Layer 7 of a small transformer language model trained on English Wikipedia (12 layers, counted from 0, width 64).
In attention head 1, each number of a token's query is one row of weights dot the token's vector x plus its bias. The head spreads its attention over the tokens so far by the softmax of query dot key.

Query weights of the head. A number n stands for n times 0.0087.
q0 (bias 0.144): -25 -18 -36 40 1 5 -12 -45 17 26 44 -13 -51 -40 -6 0 -23 0 -12 57 12 -8 27 0 -33 30 -42 4 35 -7 -2 28 -9 43 -16 20 21 -2 2 7 0 5 23 -13 -15 48 14 4 17 6 54 5 20 -24 -57 35 28 -28 43 -38 17 -47 -26 15
q1 (bias 0.089): -5 -29 -5 12 4 13 7 -13 -17 30 -9 22 37 -7 -6 42 -21 -29 81 2 -7 -17 39 32 15 -50 -16 -11 -47 -16 -44 -17 -15 -8 1 9 38 -25 -12 24 -23 23 7 -16 -3 2 -27 -7 -1 20 -21 -16 28 -5 -39 -6 0 27 -13 9 -38 7 -6 20
q2 (bias 0.051): -14 -14 66 45 32 29 -21 8 48 -34 -6 21 1 26 -59 -24 5 28 3 53 20 -33 -2 14 59 39 43 -12 -21 31 -51 11 -29 22 -34 0 2 21 -11 -12 -46 -34 -32 39 21 21 25 18 -9 -45 12 -14 16 -15 -8 -16 -7 36 -12 9 22 18 -19 22
q3 (bias 0.012): 19 -17 31 -46 13 18 19 -19 16 1 -17 -12 23 10 -8 -9 47 23 5 -23 11 19 -36 -17 -51 -10 37 0 10 -22 -27 22 -12 -3 30 -38 -13 12 9 -21 -7 47 -21 -4 -22 -16 -25 25 -9 -1 11 1 -17 -8 -7 43 -22 2 15 -18 -29 46 -48 -10
q4 (bias 0.079): -28 0 12 -8 19 30 37 6 -51 1 -18 22 -3 46 3 -3 29 10 11 -20 -6 -12 -38 28 -13 -18 1 -21 12 6 -1 -28 -8 -23 21 -62 -15 54 -24 -6 15 31 4 34 -4 -12 14 -4 -3 -3 15 -12 13 20 -7 9 40 -25 -3 17 -1 3 -9 10
q5 (bias 0.236): -50 31 -41 8 10 -5 29 -3 23 -13 7 -34 17 15 20 -13 -41 -15 22 67 -14 -30 14 9 14 -15 31 -9 32 12 14 13 -11 19 -19 1 -13 -14 -1 15 -15 -22 37 15 18 -5 -34 4 -20 -23 53 18 7 -2 -13 3 -62 7 -16 -27 17 13 -8 13
q6 (bias 0.123): -17 11 -19 -27 -20 4 4 -45 -50 3 -28 13 12 10 7 -17 3 -26 -41 16 -4 4 -9 -42 1 -17 17 18 1 -18 -73 -28 5 -29 45 22 -12 13 -14 0 4 29 10 2 -53 -12 -2 -2 -42 -12 9 -54 33 12 21 1 -10 -7 -1 27 3 1 25 -23
q7 (bias 0.229): 3 -18 -4 55 30 -8 24 26 76 -15 21 1 3 9 10 -65 -4 19 40 3 14 -13 -35 -12 -13 55 -36 -25 -10 28 -17 7 -17 17 -10 23 -5 -27 -25 24 2 -24 -20 -38 16 -7 21 7 -34 25 -9 -36 0 -33 -12 33 -41 4 -16 -14 -1 30 36 11
q8 (bias 0.070): 62 39 -41 -14 -15 -27 -5 -19 31 -3 -2 -8 -7 37 -24 37 -2 -22 0 -16 35 -37 0 -37 0 28 -35 -31 -7 2 1 9 64 8 4 -17 20 37 14 -16 -31 -6 28 -7 -4 -9 -7 -25 34 -12 -2 21 -24 17 -34 7 22 -14 16 11 12 -5 11 31
q9 (bias 0.139): 24 -23 -17 2 43 14 -3 -33 -23 -8 -37 3 -27 10 -3 48 -70 4 4 -3 7 -9 -13 19 16 30 32 14 -42 -7 18 51 4 14 40 12 -49 10 -27 -17 -21 39 -10 13 26 -16 -32 3 0 5 -14 16 -2 -60 23 -44 -14 24 -14 -1 14 -24 27 1
q10 (bias 0.081): -22 -5 -25 14 -22 -13 -2 -6 11 15 8 35 -1 -43 13 -15 26 7 46 -3 0 13 11 21 -6 28 30 2 -1 3 -4 39 -4 -3 -39 3 -9 2 7 -15 27 9 -17 31 34 -9 -15 18 7 -9 34 -22 -70 -5 12 8 32 -19 30 -25 2 11 44 25
q11 (bias -0.065): 28 -2 -3 -43 -16 -8 -8 -32 -36 -18 -4 11 29 8 42 3 -23 -36 17 -55 5 4 -13 8 -55 -59 -31 -9 8 -41 -3 25 -3 -62 -11 -45 6 -20 -71 12 31 -18 -22 27 -25 3 36 56 -10 2 -8 -12 6 37 38 50 20 -5 -4 5 -5 -44 33 -25
q12 (bias -0.045): 32 25 4 -31 -62 -19 11 3 24 17 5 -47 70 -9 -3 14 -28 -41 -1 33 -11 24 2 -28 -37 -23 9 -7 15 -20 16 -4 2 -27 -24 -12 26 -19 -27 11 10 -4 6 11 5 -38 0 20 12 18 -6 -16 10 53 -9 29 50 -61 -53 8 -6 34 24 -4
q13 (bias 0.126): 33 -10 -42 5 -16 13 39 3 -25 27 35 2 -14 -8 -14 12 7 -2 -58 -18 -21 6 26 17 46 -34 31 42 22 -14 -22 -25 -16 5 9 -24 34 -13 -14 8 20 -4 11 2 -6 44 -13 -8 29 3 32 -14 16 -17 40 12 -8 -52 -4 -13 -45 -36 29 -42
q14 (bias -0.138): -12 -17 -34 4 3 8 -15 -2 -14 62 1 -10 -3 -11 1 -17 32 -33 -55 -20 12 21 13 -22 44 -5 5 1 -1 18 36 27 0 36 51 -3 25 1 31 17 -14 -18 -2 5 -11 7 6 1 7 6 1 38 28 15 54 38 4 -13 -29 24 38 25 20 -6
q15 (bias -0.211): -5 -7 -15 -33 -20 71 -8 -4 13 -14 7 36 30 30 3 14 24 -30 13 -33 -45 18 15 -12 -42 -22 -20 -35 16 -14 33 -10 46 8 22 -83 28 -17 -44 4 31 -4 47 4 11 22 27 20 8 -35 -58 -32 2 16 36 -7 38 -8 21 6 9 14 34 -40
q16 (bias -0.054): 0 21 22 21 -8 -39 -1 -3 22 -76 24 -5 22 -17 -8 -17 -22 0 39 -24 -37 33 22 31 -28 27 -47 10 3 60 -18 -4 22 22 16 -14 16 -13 14 1 -20 50 -27 -6 3 29 27 3 9 -4 26 3 -32 4 -2 25 -41 -23 -25 46 -1 32 -26 7
q17 (bias 0.023): 0 -25 -59 -35 -10 21 8 -18 -6 3 -14 10 -23 25 -16 54 5 11 38 -6 28 40 0 29 -7 -2 -10 21 -19 17 14 -26 3 21 -20 12 21 -6 -14 -10 21 2 1 -43 2 -3 23 -58 -23 -15 21 -23 9 39 9 -10 -13 -12 6 13 -14 9 32 -21
q18 (bias 0.088): 22 13 -10 -2 -3 5 27 -35 -40 9 42 28 -7 9 14 35 -2 16 2 21 -1 19 -9 17 -89 -90 -1 -20 -42 -9 -1 -10 -62 -63 -11 -29 -7 -3 -5 1 22 -7 -5 -5 -9 43 -15 27 23 24 -20 -1 -38 8 18 13 13 -44 37 50 -6 -7 44 -1
q19 (bias -0.073): -10 0 14 31 5 -12 28 -9 36 12 -23 -2 44 0 37 33 21 -21 26 5 12 -33 9 -4 22 55 -18 7 15 -39 12 51 16 -21 -18 47 -4 -50 -16 -37 -18 21 -42 -17 37 -5 11 -13 0 23 -13 11 -4 27 -33 -25 -24 -33 3 -35 23 -28 -21 -46
q20 (bias -0.111): 19 -11 68 -23 4 22 -27 2 -61 38 28 30 12 28 6 23 -29 0 -44 -39 -19 -22 -21 3 -35 -53 2 4 4 -34 -29 24 16 -2 -4 3 36 29 6 41 45 -4 -38 54 6 18 -8 6 -2 10 25 -13 -5 12 68 -3 -15 -48 -17 -10 12 11 6 -2
q21 (bias -0.059): 1 -13 -13 -5 -36 32 -5 11 -35 14 37 -23 6 -13 18 8 -21 6 -7 -23 24 -18 32 -2 -62 -28 45 -10 -35 -4 -64 -7 41 -58 -10 -21 58 -22 -23 10 49 31 -2 -26 -9 10 -18 36 38 -6 -2 8 37 27 28 -8 -14 -17 -20 -14 -34 -5 43 -58
q22 (bias -0.213): -5 -47 44 -29 -2 -24 7 -12 -31 -7 -4 -32 72 71 -25 3 14 7 -32 -32 5 -9 25 -36 -2 23 18 -12 0 -19 25 -23 -36 -2 -12 -16 12 22 -37 -24 8 36 -2 -24 -13 28 5 17 -2 23 16 24 -32 15 20 3 6 -5 -23 3 -4 8 47 2
q23 (bias -0.001): 4 -10 -2 19 -39 -40 -20 2 -22 -41 -6 12 -16 17 17 29 9 19 11 29 0 23 59 41 -38 -2 -32 -11 -13 -5 -19 8 -41 -25 18 -17 12 -21 -8 35 45 -34 -13 20 -9 14 -29 13 0 -19 -2 -14 -13 -29 14 45 -28 -24 -29 -27 51 15 4 39
q24 (bias -0.018): -40 17 -10 5 -1 31 -19 -19 20 5 -50 21 -27 -6 6 -23 16 22 58 32 -17 -12 2 2 15 23 10 17 -11 63 -1 2 -44 -34 16 -7 12 -24 -18 -26 23 -32 40 -32 19 0 -32 -17 21 -7 -6 -7 3 -11 -8 -19 -10 27 -10 -2 15 -9 -15 40
q25 (bias 0.167): 16 31 -25 -5 14 -12 -33 -15 8 12 -13 57 12 -26 -22 -31 -8 11 44 16 -7 10 39 -16 -35 7 -19 18 13 1 9 -10 -17 42 52 -33 2 2 48 -26 16 -19 15 38 -24 -28 38 14 -14 -14 -20 31 8 10 -42 -23 -26 -18 -18 -12 -5 -5 27 5
q26 (bias -0.019): -6 -38 39 -7 22 -29 -1 -27 -9 6 26 60 46 42 32 27 -2 -12 -23 4 13 -16 26 48 -4 -6 0 8 -9 -4 16 -15 -9 1 -28 -31 -1 -30 -49 -47 50 1 16 -13 20 47 6 49 -28 27 -18 -50 -5 -6 17 16 -21 -33 7 0 4 40 -22 -36
q27 (bias 0.123): 18 45 4 46 6 -26 -12 6 28 23 -16 -17 -30 -5 -22 -4 13 5 23 -12 -5 -44 2 -2 33 94 19 0 -7 -18 -1 33 -15 26 -23 4 -32 9 11 22 -45 17 -29 -9 21 12 6 24 -12 -26 -23 14 32 10 -30 -49 0 -4 34 -31 31 21 15 38
q28 (bias -0.003): 51 9 -18 -31 30 -16 9 25 -12 -5 -12 25 -20 -31 7 -9 -1 -26 -27 13 5 -6 22 14 12 6 -20 -50 -18 10 19 -35 -1 -1 20 -13 11 -12 -36 -28 -12 -1 -12 -18 -23 13 24 -16 35 -17 5 -10 -6 29 23 -20 -25 -1 9 -49 -12 8 -26 -13
q29 (bias 0.056): 33 -1 10 -4 -12 -3 -3 12 49 12 -44 31 42 21 26 -10 -25 29 18 -12 -2 -8 8 12 18 25 19 -38 -20 39 0 43 19 11 1 30 17 9 7 14 -13 -2 -9 6 -36 -33 9 -23 -19 -55 21 42 51 -5 -33 -53 15 -16 34 24 -34 -10 -37 27
q30 (bias 0.044): -5 -15 18 -13 18 -6 -1 41 6 -10 -1 -22 -5 13 18 17 -38 -10 6 11 -8 57 -77 -12 19 23 -4 16 -29 43 10 4 -10 52 10 -12 5 28 3 -26 -20 -23 16 35 -32 -28 9 -9 -19 -46 25 -9 -4 14 -3 -57 13 -3 5 4 63 -16 21 -6
q31 (bias -0.069): -22 -30 33 6 -11 26 -32 -11 -1 -18 -14 22 13 -22 44 2 -4 28 2 4 3 -9 -2 -22 -14 -47 -3 9 -9 25 4 -29 34 -13 -26 -7 -23 8 -57 5 26 42 31 18 51 48 -51 -30 -8 16 -24 -59 17 8 -19 40 -17 28 -13 19 -47 21 18 10

Each question shows a short text with each token's key, already scaled and adjusted for position as the last token sees it. A number n stands for n times 0.0092.

Then comes the last token's vector x. A number n stands for n times 0.032.

0 "ters": 54 17 -58 39 49 43 40 -32 41 -12 33 39 44 73 -5 21 -45 -6 48 -50 7 -1 10 4 -45 25 -7 -31 -22 -21 -29 9
1 " of": 69 8 -74 47 44 7 53 -53 58 -20 20 38 41 54 9 31 -24 4 69 -36 32 25 20 0 -48 8 -7 -54 -48 -9 -11 -13
2 " the": 52 12 -68 57 53 19 43 -55 39 -16 34 35 52 51 1 38 -34 -11 48 -27 41 12 6 6 -46 -6 -3 -42 -46 -15 -31 0
3 " rule": 59 12 -41 32 45 13 23 -53 47 -40 24 15 45 28 -3 37 -35 -7 39 -38 44 10 11 -27 -30 -21 -6 -48 -41 8 -20 -5
4 " argue": 68 -1 -54 33 39 26 35 -45 49 -49 34 9 37 22 -3 32 -16 3 31 -12 18 -2 -14 -22 -28 -4 -17 -33 -21 -7 -5 -20
x: 44 7 -6 -15 7 -2 30 -28 0 29 -7 21 -2 -31 56 -26 -14 3 37 53 -9 -14 -14 10 9 17 0 -15 -1 -7 -12 -1 19 49 1 -7 -21 41 17 -2 -21 -13 4 -17 -14 1 -14 31 -14 -10 12 -14 -23 -11 -66 -3 -4 -31 -7 -7 5 -17 6 19
To which token does the last token give the most attention? 4 " argue"

0 " the": 53 21 -59 39 48 43 41 -31 41 -6 33 39 41 73 -8 22 -45 -4 48 -48 7 -1 9 4 -47 24 -7 -31 -22 -21 -29 10
1 " 2008": 50 27 -52 28 45 9 35 -40 37 -47 28 24 63 57 -4 41 -54 7 60 8 32 21 5 -20 -39 -35 -28 -29 -45 13 -39 7
2 " fresh": 55 21 -65 29 46 2 26 -44 53 -27 23 26 30 45 9 42 -57 27 43 -35 27 15 -8 -33 -36 -11 -35 -65 -41 2 -49 10
3 "men": 45 8 -46 11 59 4 15 -53 42 -36 13 17 33 45 19 54 -51 6 59 -26 42 6 24 0 -32 -25 -26 -39 -51 -30 -35 2
4 " having": 68 -9 -74 30 40 31 47 -31 53 -9 20 15 31 44 5 15 -40 21 36 -17 23 -5 15 -6 -39 9 8 -48 -27 -15 2 -20
x: 21 -16 -12 -17 6 3 49 -36 16 16 3 34 -4 -4 11 7 -10 5 -1 37 13 -6 -12 4 -3 16 -1 -37 -2 -2 -5 -27 -10 68 14 27 -36 26 10 10 -26 -6 21 6 -19 -24 21 11 -1 5 32 -22 -24 -32 -60 -1 -3 -34 24 -3 -8 -19 -5 7
Which two tokens does the last token look at most, in order? 4 " having", 0 " the"

0 " latter": 55 21 -58 35 47 43 41 -31 41 -9 33 37 43 71 -8 19 -45 -3 45 -48 5 -2 11 4 -46 25 -6 -31 -23 -21 -31 10
1 " measuring": 62 7 -72 47 41 29 47 -26 59 8 22 19 37 40 5 5 -44 8 19 -23 21 25 33 -12 -47 -31 -20 -41 -36 -3 -2 -2
2 " 5": 52 -4 -66 49 40 9 16 -38 64 -21 10 32 48 28 7 41 -56 0 -7 19 26 23 30 -24 -37 -46 -23 -26 -45 -1 -39 11
3 "–": 52 -13 -33 11 16 17 1 -32 52 -30 48 51 52 32 6 34 -71 8 13 -9 47 15 25 13 -28 -38 -20 -33 -68 2 -38 8
4 "8": 45 -16 -60 -2 43 2 9 -37 59 -36 38 25 69 25 13 40 -68 15 -9 0 45 8 45 -9 -34 -60 -28 -16 -65 -29 -33 10
x: 7 7 -7 28 27 -31 25 -22 -8 5 -13 3 7 -6 2 -22 -37 6 17 16 26 -45 1 -16 -17 9 18 -56 9 10 -30 4 35 33 5 36 -51 30 6 29 -34 14 19 -1 13 -12 15 -29 -40 12 14 -16 -4 -58 -25 38 -2 -33 6 -3 3 6 27 14
To which token does the last token give the most attention? 1 " measuring"

0 " and": 52 19 -57 38 47 42 41 -32 40 -5 35 41 42 73 -7 21 -45 -4 50 -48 8 0 10 5 -48 26 -6 -30 -22 -23 -29 10
1 " apply": 60 1 -67 41 33 51 28 -47 45 -16 32 11 46 36 -7 11 -31 16 37 -5 20 -3 1 -19 -32 -9 -17 -44 -24 -10 -5 -5
2 " for": 61 -6 -67 42 34 31 45 -53 59 -9 15 5 35 43 -11 34 -21 16 37 -5 33 4 15 -15 -35 -3 2 -47 -26 0 -25 -1
3 " admission": 51 -4 -34 38 45 30 29 -63 35 -18 18 15 51 24 -4 19 -33 0 22 -14 31 -12 26 -21 -41 -33 6 -39 -31 -18 -25 15
4 ".": 61 -4 -67 40 22 42 27 -22 52 -10 42 47 61 49 -13 24 -19 -5 64 -24 19 9 8 -1 -42 1 -9 -15 -28 -14 -14 12
x: -3 24 -25 5 -10 6 74 -27 19 -1 0 13 -16 -13 10 -1 -1 23 19 61 -16 -35 3 27 1 -19 -20 -13 13 -31 -5 -15 -6 22 4 15 -13 24 2 27 -22 7 22 7 25 -14 -30 8 -35 -1 30 1 6 -56 -45 -9 -9 -23 9 2 6 -29 5 18
To which token does the last token give the most attention? 1 " apply"

0 "oth": 53 22 -60 39 48 40 38 -31 42 -11 31 40 42 70 -6 23 -45 -7 48 -51 6 -1 13 4 -46 22 -8 -31 -23 -23 -32 11
1 "all": 40 -14 -75 22 57 -11 21 -48 42 -38 25 50 27 19 45 22 -32 -2 62 -25 20 11 37 -20 -28 -36 -37 -35 -42 -34 -27 17
2 "ia": 43 -11 -53 46 57 6 11 -48 32 -42 15 38 28 32 10 31 -44 -3 78 -37 31 23 28 -3 -21 -20 -26 -31 -49 -15 -24 5
3 " due": 79 16 -55 26 22 40 28 -45 54 -14 33 32 28 42 -1 11 -36 26 47 -29 30 6 -6 -15 -37 1 0 -44 -29 1 -8 -8
4 " to": 62 3 -60 35 15 24 19 -39 62 -6 25 16 18 47 -9 27 -47 16 44 2 40 21 22 -15 -30 -10 -16 -37 -32 -11 -10 -7
x: -7 1 9 -6 -5 12 65 -36 14 27 -9 15 7 -6 1 -1 -27 3 33 40 11 -12 6 5 -1 13 -4 -48 -9 -39 -12 -19 3 59 5 -7 -6 39 18 -10 -8 14 19 7 -6 -1 5 0 0 10 17 -1 -22 -54 -43 0 -3 -38 -3 -32 -8 -23 -4 23
To which token does the last token give the most attention? 3 " due"

0 "==": 58 19 -56 36 48 46 41 -29 43 -9 34 34 42 73 -11 19 -46 -5 49 -49 9 0 6 4 -48 26 -7 -26 -20 -22 -26 10
1 "Taxonomy": 62 33 -43 49 48 32 40 -53 52 -14 25 13 41 44 -7 4 -15 -9 45 -43 32 14 1 -21 -51 14 -26 -21 -24 -2 -27 6
2 "==": 56 18 -42 27 38 40 29 -48 57 -14 30 20 43 32 -15 23 -56 15 57 -37 31 26 -1 -23 -35 -4 -20 -5 -23 -11 -8 1
3 "\n": 61 -15 -57 35 47 37 49 -22 48 -26 35 17 36 44 16 18 -7 -18 39 -30 15 26 -1 0 -37 17 -29 -16 -26 -3 1 -4
4 "The": 56 16 -84 41 38 37 45 -41 32 -5 45 4 35 42 -5 -4 -32 -10 49 -15 8 24 -23 -2 -11 1 -25 -25 -30 -17 -21 11
x: 1 20 -28 -12 -16 38 56 0 11 -7 7 4 -15 -24 4 -13 -6 -8 23 44 33 -18 -20 -24 6 -29 10 -26 -6 -31 -16 -30 -1 38 -7 12 -33 58 9 12 12 25 5 6 -9 5 4 -4 24 3 10 -17 9 -22 -54 10 -14 -26 -1 33 -3 -17 1 10
Which token does the last token look at most, and with what share of its attention? 1 "Taxonomy", with about 30%

0 " initially": 54 20 -58 37 48 44 41 -32 40 -8 34 37 43 73 -8 20 -44 -3 47 -48 7 -1 8 5 -46 27 -6 -30 -22 -23 -29 9
1 " placed": 54 6 -74 41 35 29 39 -39 43 -9 20 10 42 58 12 11 -29 18 44 -1 21 7 21 -12 -46 8 -18 -48 -35 -2 -25 -1
2 " in": 72 9 -67 34 22 20 51 -43 44 -7 15 16 42 55 -3 36 -40 -6 43 -6 34 21 30 -3 -44 0 4 -52 -36 -3 -21 0
3 " the": 40 8 -61 41 46 27 50 -43 41 -5 33 27 55 50 -9 32 -51 -5 33 -8 28 16 20 4 -39 -10 -7 -44 -37 -11 -33 9
4 " genus": 57 32 -45 49 55 7 29 -45 57 -18 11 3 47 36 -7 40 -37 1 41 -38 26 34 32 -13 -52 -28 -17 -36 -35 6 -30 20
x: 29 0 -18 23 -6 -14 51 17 7 16 -1 20 -4 -39 8 -18 -10 -12 21 29 -12 -10 -14 -6 -25 -15 14 -51 19 -21 -21 2 9 60 16 27 -40 34 8 0 -23 14 22 -8 -5 -1 -19 3 7 -31 12 21 7 -45 -51 15 8 -4 -2 -11 19 -15 1 7
Which two tokens does the last token look at most, in order? 0 " initially", 1 " placed"

0 " 0": 53 19 -56 36 45 44 38 -29 40 -12 31 41 43 71 -7 22 -44 -5 43 -47 3 -1 13 4 -46 24 -8 -31 -23 -19 -29 10
1 "–": 49 -7 -35 7 19 33 17 -40 40 -44 39 47 67 51 10 47 -64 5 26 -22 45 14 29 17 -26 -21 -14 -47 -63 10 -22 6
2 "0": 43 -9 -54 -10 14 0 15 -38 49 -61 28 24 80 44 24 50 -36 24 22 -19 64 37 59 9 -31 -41 -35 -34 -50 -11 -3 -23
3 ";": 40 9 -55 13 25 30 26 -42 49 -16 30 38 58 44 21 41 -24 11 43 -16 53 19 51 12 -35 -10 -7 -43 -52 -19 -18 -3
4 " 2": 29 -7 -62 -1 25 27 43 -30 25 -65 6 22 69 43 20 26 -45 6 15 8 33 30 42 -12 -23 -7 -4 -51 -56 -1 -23 -2
x: 20 -4 -2 20 23 -15 13 -9 -12 10 6 22 1 -7 7 -52 -33 -11 0 43 9 -29 -13 -7 21 -9 41 -49 -2 -10 -14 -42 0 31 15 7 -14 10 10 40 15 6 40 5 16 -22 6 -20 -33 29 18 -2 -12 -38 -38 23 -5 -23 -20 2 17 -27 37 -2
To which token does the last token give the most attention? 0 " 0"

0 ".": 54 19 -58 38 46 44 38 -31 42 -7 35 41 45 74 -7 22 -44 -5 48 -49 8 0 9 6 -48 25 -7 -30 -21 -24 -27 10
1 "\n": 60 -15 -65 28 31 32 37 -28 56 -40 43 35 59 42 13 24 -19 -4 36 -5 33 13 14 -3 -49 21 -18 -12 -33 -15 3 -13
2 "\n": 59 0 -65 30 40 42 53 -38 39 -24 30 26 37 70 6 2 -16 -25 41 -14 54 14 -8 16 -36 35 -4 -37 -37 -18 -18 1
3 "==": 64 27 -52 19 17 31 28 -38 41 -12 22 24 31 49 -40 -5 -57 5 74 -21 54 29 -29 -5 -34 16 -18 -20 -28 -12 -7 13
4 " Policy": 35 10 -17 43 61 21 41 -57 35 -20 26 19 17 26 -22 9 6 -6 50 -49 43 7 10 11 -41 -7 -21 -42 -22 -15 -24 8
x: 32 9 -12 -10 20 8 26 -21 -4 17 19 40 21 -38 5 11 -22 -8 32 44 -21 -9 -8 13 -9 11 4 -17 -4 -53 -10 -5 8 54 6 -1 -50 39 8 21 -10 20 -6 -4 -3 11 -63 7 -15 -7 4 3 -18 -22 -34 -5 -9 -10 27 12 -20 -19 9 0
Which two tokens does the last token look at most, in order? 3 "==", 0 "."

0 " alternative": 54 22 -56 38 48 42 40 -31 42 -8 31 40 41 70 -9 20 -45 -5 48 -50 7 -1 10 4 -47 23 -8 -33 -22 -23 -31 11
1 " educational": 46 10 -35 55 59 26 47 -52 25 -13 24 35 41 19 9 17 -43 -4 44 -46 26 9 23 1 -41 -22 -9 -49 -50 -28 -29 30
2 " reform": 56 -1 -45 44 28 17 45 -50 43 -33 16 37 47 25 11 33 -35 -2 57 -44 26 3 13 -17 -29 -34 -9 -37 -28 -19 -25 10
3 " that": 83 3 -65 36 35 25 55 -41 50 -16 21 25 23 35 2 36 -29 6 30 -29 26 2 10 -2 -31 8 12 -29 -14 -3 5 -15
4 " attempts": 77 -4 -55 25 33 41 25 -29 35 -32 31 6 26 51 17 27 -38 10 20 -3 15 -7 -3 -28 -30 7 0 -46 -19 -15 11 -28
x: 28 -8 -20 -15 3 5 43 -28 8 33 12 36 -10 -20 23 -24 -15 19 21 40 33 -21 0 14 4 14 1 -32 27 -3 8 -6 11 62 15 -5 -25 30 21 -8 2 -21 20 -19 -9 -17 -12 1 -24 -8 13 -22 -29 -22 -50 -3 4 -34 8 -21 -3 -29 1 6
To which token does the last token give the most attention? 4 " attempts"

0 " Te": 53 21 -57 38 46 41 38 -30 41 -11 31 39 42 70 -9 22 -44 -6 50 -48 3 -1 12 6 -44 26 -5 -31 -19 -22 -31 11
1 "u": 28 -10 -63 23 36 -8 10 -51 46 -43 25 43 45 33 17 21 -57 -28 64 -34 40 19 24 3 -26 -12 -46 -49 -51 -24 -37 -3
2 "vo": 24 -12 -48 27 38 -22 -3 -47 29 -41 9 34 50 28 16 31 -44 -2 81 -22 30 16 41 -1 -25 -43 -44 -33 -55 -16 -19 7
3 "a": 43 -11 -54 37 44 -7 15 -55 27 -40 20 41 39 42 16 33 -40 -11 82 -37 32 30 36 6 -15 -33 -29 -25 -57 -25 -35 -3
4 " is": 45 6 -60 44 44 44 46 -41 28 -14 56 13 54 48 -8 18 -40 16 65 -15 6 19 -11 -9 -24 12 -18 -25 -44 -24 -9 -7
x: 8 -7 -1 6 -6 -1 30 -28 20 28 -10 35 -7 -13 49 -11 -30 12 15 40 39 -6 -31 17 9 -4 -3 -39 -5 -25 -18 -11 -15 44 3 22 -9 49 8 19 4 -10 15 7 -30 -27 -5 15 3 -18 15 -22 10 -26 -73 1 -17 -16 -4 4 -4 0 5 12
Which two tokens does the last token look at most, in order? 4 " is", 0 " Te"

0 "idia": 53 20 -60 39 48 42 38 -30 43 -11 31 38 42 71 -6 22 -46 -6 47 -52 6 0 12 4 -46 22 -7 -30 -23 -22 -28 9
1 " (": 43 -5 -67 40 38 30 52 -59 36 -46 35 46 44 52 28 37 -34 -9 56 -29 39 12 9 14 -27 13 -3 -27 -46 7 -19 -19
2 "the": 21 23 -83 49 28 17 25 -74 27 4 48 31 51 58 9 25 -35 13 41 -51 43 20 -15 -28 -27 21 -26 -35 -25 14 -14 -5
3 " latter": 17 27 -49 29 69 -15 31 -71 37 -14 14 20 48 17 6 26 -24 37 33 -51 54 23 28 -25 -45 6 -28 -43 -46 35 -2 10
4 " measuring": 38 14 -68 46 60 5 35 -45 58 18 7 29 30 32 11 12 -40 28 22 -44 37 26 37 -23 -53 -22 -38 -47 -29 27 26 -10
x: 31 -2 -4 6 17 10 50 -4 -8 16 -27 -2 6 -15 27 10 -32 0 18 2 -13 -26 -7 -8 -3 8 3 -35 -10 -5 -31 -12 -20 79 25 2 -21 32 18 -12 -2 26 -9 23 -16 -12 -17 12 -7 -8 38 -13 -2 -30 -42 -4 15 -16 12 -22 -15 -32 23 11
Which token does the last token look at most, and with what share of its attention? 4 " measuring", with about 60%

0 "bl": 54 21 -61 37 47 41 38 -31 42 -9 31 40 42 70 -6 24 -47 -4 47 -48 5 0 12 5 -46 23 -5 -33 -21 -22 -31 12
1 "ack": 33 -23 -59 24 56 -22 22 -35 52 -41 17 49 50 53 37 30 -68 16 56 -29 38 5 50 -21 -36 -36 -22 -44 -47 -22 -28 10
2 " and": 55 -7 -61 36 43 16 49 -37 31 -6 39 58 29 52 17 17 -58 5 69 -28 48 11 23 8 -53 9 6 -34 -43 -19 4 -6
3 " can": 56 -15 -69 32 44 21 18 -33 40 -12 21 11 29 31 -10 23 -51 8 48 -21 18 14 10 -7 -35 -12 -21 -55 -25 -18 8 6
4 " be": 42 -5 -63 34 44 20 18 -29 42 -4 20 4 49 28 -11 14 -57 25 41 12 20 15 15 -28 -31 9 -10 -44 -29 -6 -14 -12
x: 15 -28 14 0 4 1 29 -13 14 34 -2 26 7 -5 13 -9 -27 17 15 30 21 -12 -29 0 4 -3 -3 -37 -3 -14 -16 -4 -13 54 9 18 -24 39 17 2 6 -9 14 0 -11 -24 2 -6 -5 24 26 0 9 -11 -94 -2 4 -39 -8 -16 -2 -5 -3 5
To which token does the last token give the most attention? 4 " be"

0 ".": 54 19 -58 38 46 44 38 -31 42 -7 35 41 45 74 -7 22 -44 -5 48 -49 8 0 9 6 -48 25 -7 -30 -21 -24 -27 10
1 " The": 52 12 -84 46 42 40 52 -32 42 -19 48 22 49 42 9 3 -25 -3 36 -17 25 14 -9 5 -31 8 -10 -29 -37 -14 -24 -1
2 " of": 47 32 -56 29 41 19 41 -63 62 -8 11 28 52 54 25 9 -58 8 55 -25 42 34 8 -9 -44 1 -15 -47 -56 8 -29 0
3 " these": 53 12 -60 42 46 30 50 -50 41 -12 32 31 37 28 2 4 -51 8 16 -24 38 17 2 0 -34 -9 -7 -31 -55 -6 -3 -5
4 " structures": 62 0 -60 42 51 19 38 -45 42 -24 19 11 39 25 4 32 -52 5 30 -31 31 18 32 -16 -31 -18 -12 -20 -29 -4 -8 8
x: 50 -9 -19 -2 18 -13 17 -3 -3 26 -1 15 -26 -50 36 -3 -25 12 23 38 -1 -3 -17 -7 -6 -1 -6 -30 8 -18 1 -2 15 60 22 12 -37 31 9 5 1 2 29 -2 4 -6 -25 0 -18 -7 30 17 10 -29 -53 12 -24 -18 -4 -38 8 -13 13 6
To which token does the last token give the most attention? 1 " The"

0 "vo": 53 19 -58 39 46 42 38 -32 42 -11 31 39 45 71 -6 22 -45 -6 48 -50 6 -1 13 5 -46 22 -8 -32 -24 -22 -29 9
1 "a": 48 -11 -73 38 41 4 25 -52 35 -28 21 35 48 61 17 30 -50 -12 79 -45 41 31 42 -9 -21 -30 -21 -36 -53 -23 -38 1
2 " has": 62 -6 -69 27 36 43 53 -34 36 -5 42 14 41 28 -4 -3 -41 17 40 -8 0 1 -3 -5 -28 2 -17 -34 -41 -22 0 -13
3 " a": 37 5 -68 42 37 32 33 -34 31 -15 21 26 50 43 -4 15 -41 8 40 20 24 11 17 -10 -33 10 -5 -53 -34 0 -41 -4
4 " single": 36 12 -49 34 57 16 25 -45 53 -25 11 32 50 29 -10 8 -49 13 29 4 38 12 6 -24 -34 -5 -45 -62 -53 16 -40 -4
x: 18 -1 -2 3 22 -8 46 -18 9 -3 -14 26 15 -38 -9 -21 -32 11 -8 32 -3 -3 -5 -29 -1 -24 37 -30 -11 -12 -33 5 -3 55 25 34 -27 36 33 24 -9 -12 0 -13 -6 -9 -12 -2 -25 13 22 10 -9 -24 -54 8 23 -22 -4 -9 2 -14 16 14
Which token does the last token look at most, and with what share of its attention? 2 " has", with about 70%